Layer 5 of a small transformer language model trained on English Wikipedia (11 layers, counted from 0, width 64).
A neuron's activation on a vector x is GELU(gate . x) times (in . x), where the dot is the dot product.

Input weights of the MLP neurons that the questions are about. A number n stands for (n - 500) times 0.0012.
n31 gate: 497 463 402 425 604 637 514 589 543 459 468 434 562 458 390 500 408 577 574 395 568 581 477 397 612 671 417 516 511 360 540 489 570 415 589 541 466 535 418 482 612 530 397 462 475 541 343 495 556 429 562 489 618 600 558 479 353 470 496 480 400 632 396 486
n41 gate: 316 466 618 531 490 603 656 549 468 472 479 474 457 335 517 485 534 307 392 498 690 557 403 507 299 437 637 413 545 504 646 602 665 664 501 588 487 684 474 567 237 549 536 398 493 573 655 384 443 538 723 362 419 493 523 586 528 442 571 496 494 496 592 436
n58 gate: 404 418 601 547 627 404 487 646 462 662 491 486 625 563 618 513 500 469 549 476 456 531 480 552 392 608 476 407 569 388 390 546 573 633 592 555 403 337 620 583 263 492 488 670 454 638 539 540 541 566 561 445 400 483 417 514 540 494 538 498 489 614 600 426
n65 gate: 489 393 695 592 550 503 520 379 470 487 499 460 732 514 637 686 393 541 507 571 563 477 521 565 490 439 545 582 470 442 273 463 309 529 459 245 576 519 525 557 411 451 623 515 566 494 421 380 364 507 434 520 530 454 467 646 473 525 529 412 537 407 342 558
n72 gate: 284 465 565 467 556 750 673 549 331 613 589 590 406 533 702 380 780 490 591 607 689 487 436 696 359 597 581 671 586 551 372 678 562 479 516 364 661 468 680 587 473 329 440 474 536 372 587 617 669 604 655 366 509 616 454 408 380 433 832 590 475 461 487 550
n101 gate: 517 554 503 553 643 616 424 489 417 498 702 334 493 667 523 647 389 422 738 514 436 407 509 527 528 612 658 651 581 447 282 557 318 554 519 464 545 245 614 507 608 316 606 561 589 330 393 761 566 671 361 558 525 421 480 567 539 515 546 581 499 515 511 562
n107 gate: 359 305 545 516 548 589 481 391 499 494 379 326 492 591 558 364 478 391 523 504 689 357 398 522 540 579 549 592 595 551 404 649 734 511 405 490 522 510 560 508 561 396 533 582 623 479 324 397 552 388 551 477 469 548 452 490 452 619 441 634 459 598 511 474
n112 gate: 601 670 637 481 418 521 197 505 428 514 529 480 397 536 617 349 537 403 404 433 332 471 469 670 501 589 470 516 491 623 444 555 496 477 451 371 457 453 493 269 427 544 384 670 481 430 482 448 412 380 403 496 683 506 365 612 720 426 524 598 494 343 554 481
n120 gate: 619 445 530 521 542 544 663 550 540 567 618 556 404 515 569 433 436 661 530 488 578 516 598 506 431 490 478 607 530 382 533 540 425 592 452 487 429 588 482 523 409 402 472 541 454 516 469 545 565 450 425 547 481 584 430 576 533 568 545 500 465 612 516 480
n123 gate: 557 577 399 474 570 546 559 508 573 388 563 613 508 511 425 657 483 691 355 494 627 468 422 531 484 427 623 482 524 510 549 565 579 516 557 429 595 544 523 567 474 566 515 463 452 561 630 499 453 316 554 461 393 466 406 585 431 645 540 430 467 410 556 516
n141 gate: 474 397 454 446 557 535 391 417 501 398 518 596 511 648 695 460 456 370 490 353 491 408 424 642 320 446 507 606 464 503 528 350 426 545 373 417 727 680 332 287 381 480 621 581 525 560 496 484 444 630 658 409 327 467 455 441 608 683 553 498 492 455 502 615
n31 in: 526 652 582 459 485 430 569 547 591 402 513 501 586 524 382 509 306 426 343 551 491 562 641 535 460 417 574 412 510 709 559 526 596 595 548 589 401 622 633 582 658 428 532 494 378 545 491 368 430 598 462 465 475 492 518 489 226 540 488 610 348 619 422 306
n41 in: 454 449 504 444 387 633 623 431 377 570 578 474 379 457 478 470 726 600 544 376 463 616 549 381 453 389 466 391 629 424 377 440 307 612 568 528 578 680 536 518 532 603 442 468 593 521 613 667 445 526 458 555 407 505 627 400 359 382 349 532 786 494 593 547
n58 in: 506 614 374 473 338 566 567 545 545 563 647 364 442 494 467 506 562 416 351 628 472 529 628 523 505 285 577 582 514 583 539 635 418 477 461 502 411 475 576 580 584 379 426 395 469 514 529 639 524 487 550 425 476 399 674 563 369 536 541 410 515 575 706 453
n65 in: 506 510 343 571 573 507 287 616 456 627 368 803 505 379 492 412 545 407 367 632 555 649 546 486 592 535 527 526 512 341 491 557 479 582 623 524 508 574 462 610 465 691 440 574 651 469 460 531 457 513 451 570 590 513 468 475 279 261 447 445 476 526 621 521
n72 in: 588 587 608 351 466 650 369 455 539 516 692 490 653 733 556 452 419 227 425 612 587 356 545 564 379 717 706 493 673 547 372 698 603 393 666 395 434 388 560 358 422 645 566 701 598 521 258 435 428 685 571 387 601 599 539 363 600 267 435 859 437 407 524 426
n101 in: 501 330 322 491 518 548 457 339 460 441 648 418 283 589 520 625 548 674 414 518 395 345 414 512 677 345 564 374 652 426 477 509 361 729 472 480 424 512 674 305 533 368 549 384 465 505 546 421 485 526 735 350 363 476 492 471 597 412 486 570 386 513 510 461
n107 in: 412 432 579 704 429 554 486 616 572 454 584 373 457 633 711 552 356 555 488 514 496 513 613 437 556 468 551 431 292 574 331 632 319 381 474 445 505 536 587 465 735 548 615 578 433 551 468 634 614 578 603 475 651 460 608 301 276 497 420 658 526 607 624 666
n112 in: 719 551 641 510 527 583 389 534 424 562 589 397 496 353 602 522 609 469 531 465 427 478 529 540 525 494 553 522 547 505 443 493 565 431 450 465 598 491 451 413 520 502 538 592 457 419 362 325 446 484 288 530 380 510 448 503 631 435 393 506 541 345 554 481
n120 in: 449 383 656 469 630 491 497 680 501 636 494 492 396 518 700 432 539 523 427 601 613 551 648 550 337 512 541 525 599 411 421 571 434 578 484 549 475 532 644 499 534 552 540 483 465 598 510 616 459 498 561 556 438 444 606 513 462 539 429 434 376 654 591 466
n123 in: 459 452 388 466 448 573 363 613 462 350 442 365 515 493 507 599 571 567 414 679 600 535 390 585 537 545 445 547 461 375 433 421 344 488 443 473 602 513 421 732 442 466 516 418 378 483 449 674 604 459 344 460 393 440 744 433 354 366 492 427 593 663 526 642
n141 in: 449 522 561 447 468 439 396 421 530 668 545 513 550 413 753 294 463 361 387 774 433 591 607 979 620 445 511 660 636 462 343 655 498 667 458 469 515 602 541 560 572 445 558 546 543 534 554 599 532 535 535 429 512 641 379 307 176 513 442 753 547 387 550 463

Each question shows a token from some text and the vector x that enters the MLP there. A number n stands for (n - 500) times 0.0063.

" call": 561 698 599 395 441 592 335 689 427 655 583 369 485 575 465 432 535 656 510 408 612 591 576 490 605 190 708 397 675 336 638 364 463 457 392 612 666 408 655 653 538 630 410 503 286 484 484 428 400 420 772 572 509 416 163 507 472 507 373 338 576 628 516 492
The most active neuron and its activation: n72, at about 0.17

"\n": 644 572 507 539 266 700 471 635 394 639 528 407 586 388 629 518 580 554 430 357 515 341 829 408 603 408 563 572 309 410 511 640 653 536 433 519 500 631 586 598 577 534 421 487 555 245 340 597 560 552 720 619 635 113 465 652 406 464 250 586 358 507 689 454
Which two neurons fire most, strongest first? n107, n112

"e": 399 687 823 441 410 451 405 782 534 704 572 502 463 510 116 413 606 583 572 343 542 556 632 538 597 405 421 557 495 310 567 445 491 695 314 481 410 356 431 732 562 635 465 643 531 412 387 517 456 666 644 666 705 655 271 493 673 531 474 445 484 568 514 372
The most active neuron and its activation: n123, at about 0.19

"1": 710 432 744 455 599 484 533 626 747 637 583 475 602 583 395 450 687 624 542 463 391 563 551 446 728 467 466 333 658 237 593 370 589 615 364 481 312 730 280 628 634 613 360 702 448 408 465 517 630 675 668 588 793 627 264 387 498 419 504 519 549 524 504 560
Which two neurons fire most, strongest first? n123, n101

" allowed": 698 640 520 523 521 507 444 577 423 641 510 175 611 541 428 559 359 540 639 264 532 548 526 575 642 279 692 197 589 398 513 428 355 528 464 667 494 444 643 728 423 550 307 451 336 389 258 509 413 474 707 488 488 528 211 460 560 454 432 539 481 650 561 633
The most active neuron and its activation: n101, at about 0.72

" support": 504 723 684 558 541 493 462 697 388 565 441 342 522 579 371 546 586 567 435 370 500 496 550 513 677 195 718 429 492 238 552 390 491 471 371 651 470 366 553 738 485 491 456 640 298 323 448 351 433 428 684 697 415 423 333 512 509 356 343 457 597 515 664 574
Which two neurons fire most, strongest first? n58, n72

" November": 643 654 432 571 603 675 502 590 701 740 604 404 453 552 392 367 536 676 419 235 421 721 518 604 529 419 485 428 362 328 361 490 580 600 452 529 436 467 407 791 670 585 388 592 245 437 353 421 441 648 655 542 391 654 528 772 601 418 484 547 603 488 764 480
The neuron with the highest activation: n58

")": 618 488 579 514 266 672 405 741 462 521 625 358 510 448 482 482 610 505 545 369 550 242 690 584 638 434 634 541 371 475 559 491 692 539 338 583 536 711 479 714 569 479 407 494 485 292 205 467 544 541 763 604 623 385 566 559 375 485 287 583 327 517 685 589
The most active neuron and its activation: n107, at about 1.4

" Premier": 653 790 739 509 349 650 400 679 505 670 433 416 574 664 305 625 655 606 469 524 407 557 473 515 699 308 431 442 532 456 486 443 615 644 486 557 519 309 401 742 500 472 606 533 515 443 353 474 511 425 685 672 582 432 336 445 498 381 404 500 540 826 596 568
The most active neuron and its activation: n58, at about 0.24

"al": 641 693 820 527 304 435 425 882 512 632 506 447 452 486 271 547 759 654 592 393 611 554 594 398 716 224 567 493 596 398 538 432 518 597 544 496 432 487 478 638 526 632 447 625 493 270 363 353 416 610 631 523 426 418 389 511 541 623 413 470 555 500 557 622
The neuron with the highest activation: n141

".": 571 491 478 450 379 655 430 565 572 492 508 453 658 433 293 518 644 690 752 171 466 471 580 636 603 295 553 619 374 433 553 515 559 481 376 494 445 531 551 775 555 590 349 565 407 372 335 526 472 613 753 485 734 347 479 541 505 407 406 774 278 406 530 472
The neuron with the highest activation: n31

" his": 666 617 729 464 345 546 548 617 383 640 574 368 480 505 566 583 626 497 475 414 535 684 680 315 641 300 580 606 452 480 586 411 784 557 329 534 509 529 485 686 482 506 456 475 469 200 424 225 596 685 767 614 403 352 428 525 429 552 485 496 392 570 686 650
The neuron with the highest activation: n141

" was": 641 502 868 400 350 554 531 577 412 531 523 524 475 590 484 666 626 569 710 386 444 546 521 559 534 298 659 340 316 538 546 453 493 483 282 590 450 620 708 696 469 506 346 672 404 297 510 420 449 410 690 610 515 457 335 398 395 427 400 652 234 556 622 684
The neuron with the highest activation: n112

" man": 445 693 582 623 414 553 346 674 615 541 614 408 558 674 569 487 503 731 485 315 451 519 572 669 646 490 553 492 596 475 525 383 714 494 288 655 470 457 495 710 552 742 369 591 465 344 630 426 260 582 826 585 568 564 506 441 580 441 448 410 567 649 495 659
The most active neuron and its activation: n101, at about 0.016

"er": 682 675 803 484 347 420 426 891 613 699 683 501 551 593 180 389 555 600 599 371 489 600 420 433 654 332 488 485 384 408 619 392 447 588 459 537 520 377 430 700 451 596 484 530 472 457 446 477 437 580 631 700 569 563 205 490 572 455 491 343 346 667 483 498
The most active neuron and its activation: n141, at about 0.19

" fact": 410 767 626 648 672 604 453 567 470 633 522 368 397 577 570 579 502 596 442 559 487 618 585 625 490 332 363 587 542 361 381 374 359 494 366 423 555 605 603 763 432 649 351 637 413 399 275 360 360 514 834 495 396 448 315 589 440 383 431 562 382 454 618 514
The neuron with the highest activation: n65

" experiment": 558 680 708 459 340 505 342 574 521 632 659 393 534 598 371 574 635 581 310 332 391 651 544 623 538 429 522 428 530 330 470 379 415 576 412 555 601 454 653 745 543 730 285 679 393 322 328 392 250 411 760 450 481 402 348 445 474 463 391 316 540 553 567 523
Which two neurons fire most, strongest first? n112, n58

" not": 323 601 716 398 520 557 500 617 529 593 550 495 507 587 587 578 581 526 403 363 427 523 769 401 616 348 474 338 401 491 557 562 525 325 295 440 373 565 506 701 497 557 301 592 333 356 445 255 347 489 863 519 266 745 347 502 496 462 350 529 420 599 643 577
The neuron with the highest activation: n58

";": 563 532 572 394 378 677 430 714 445 558 627 317 564 441 558 487 608 562 573 217 550 466 700 469 571 364 614 449 465 452 573 646 581 661 207 568 509 711 499 708 590 540 314 524 460 319 280 520 464 532 756 586 706 305 530 581 446 465 325 754 417 464 523 583
The most active neuron and its activation: n107, at about 0.71

"ers": 610 796 765 611 395 373 511 654 450 578 447 349 491 625 326 488 655 588 582 293 566 382 553 602 662 381 588 411 348 273 669 448 515 657 414 602 507 505 514 741 504 581 421 598 421 392 504 461 283 584 671 719 619 588 405 517 556 358 487 481 323 619 588 580
Which two neurons fire most, strongest first? n141, n72

"H": 711 732 886 629 504 454 262 675 535 582 690 489 514 532 397 522 521 580 668 324 546 658 499 558 616 313 367 599 506 278 488 514 495 606 250 556 532 686 305 569 484 490 325 616 543 546 402 650 406 528 703 533 592 516 352 355 407 580 392 500 448 561 518 350
The most active neuron and its activation: n112, at about 0.41

" and": 611 527 551 511 387 686 495 834 219 593 568 408 451 454 622 448 608 563 446 375 545 455 783 419 554 421 543 519 389 408 576 608 620 485 317 436 508 693 622 657 608 532 311 506 497 260 286 520 464 586 742 559 577 320 525 558 364 504 262 697 288 527 631 558
The neuron with the highest activation: n107

"0": 780 585 620 493 497 516 602 695 403 488 593 513 541 492 363 375 517 662 525 395 614 627 443 611 669 324 388 560 402 357 554 417 537 577 394 324 258 723 476 705 508 638 497 715 469 402 380 201 435 662 637 587 690 460 409 481 441 316 421 503 701 549 482 529
The most active neuron and its activation: n65, at about 0.42

" root": 551 699 768 535 308 564 421 724 494 532 567 482 531 576 396 482 526 579 371 423 428 637 548 558 637 313 657 453 662 235 532 444 379 380 359 504 468 425 593 824 482 581 525 505 519 481 255 387 401 475 761 608 530 422 279 512 488 519 291 322 509 574 567 562
The neuron with the highest activation: n65

" under": 675 593 574 491 495 666 571 671 190 362 369 302 500 628 515 646 574 641 660 395 496 523 556 568 622 296 524 311 403 517 418 478 599 555 354 522 376 555 601 721 471 606 434 499 464 392 311 514 323 670 714 547 313 333 310 599 406 405 221 628 414 650 671 497
The neuron with the highest activation: n101

" a": 599 628 794 399 398 552 414 708 385 476 457 294 381 496 421 549 421 597 735 370 569 841 581 521 615 314 561 370 409 463 635 474 590 562 356 500 617 511 587 634 396 589 284 528 520 212 492 344 603 797 667 575 392 457 538 549 503 501 447 436 562 417 630 577
The most active neuron and its activation: n41, at about 0.65

" T": 658 765 790 555 511 640 354 605 419 492 641 450 671 549 600 422 474 622 491 342 614 675 556 529 539 172 332 387 474 442 615 564 468 614 300 636 358 530 436 639 511 549 407 692 499 492 441 606 408 504 693 491 566 492 371 328 381 499 368 348 642 686 601 396
The most active neuron and its activation: n58, at about 0.4

"un": 622 620 634 537 474 673 424 789 674 496 820 408 491 596 391 457 558 679 432 659 525 521 462 535 555 454 370 467 567 389 416 460 453 607 291 545 409 516 563 567 634 836 252 688 566 282 549 401 348 551 649 805 501 621 403 636 485 586 379 558 517 556 641 479
The most active neuron and its activation: n112, at about 0.58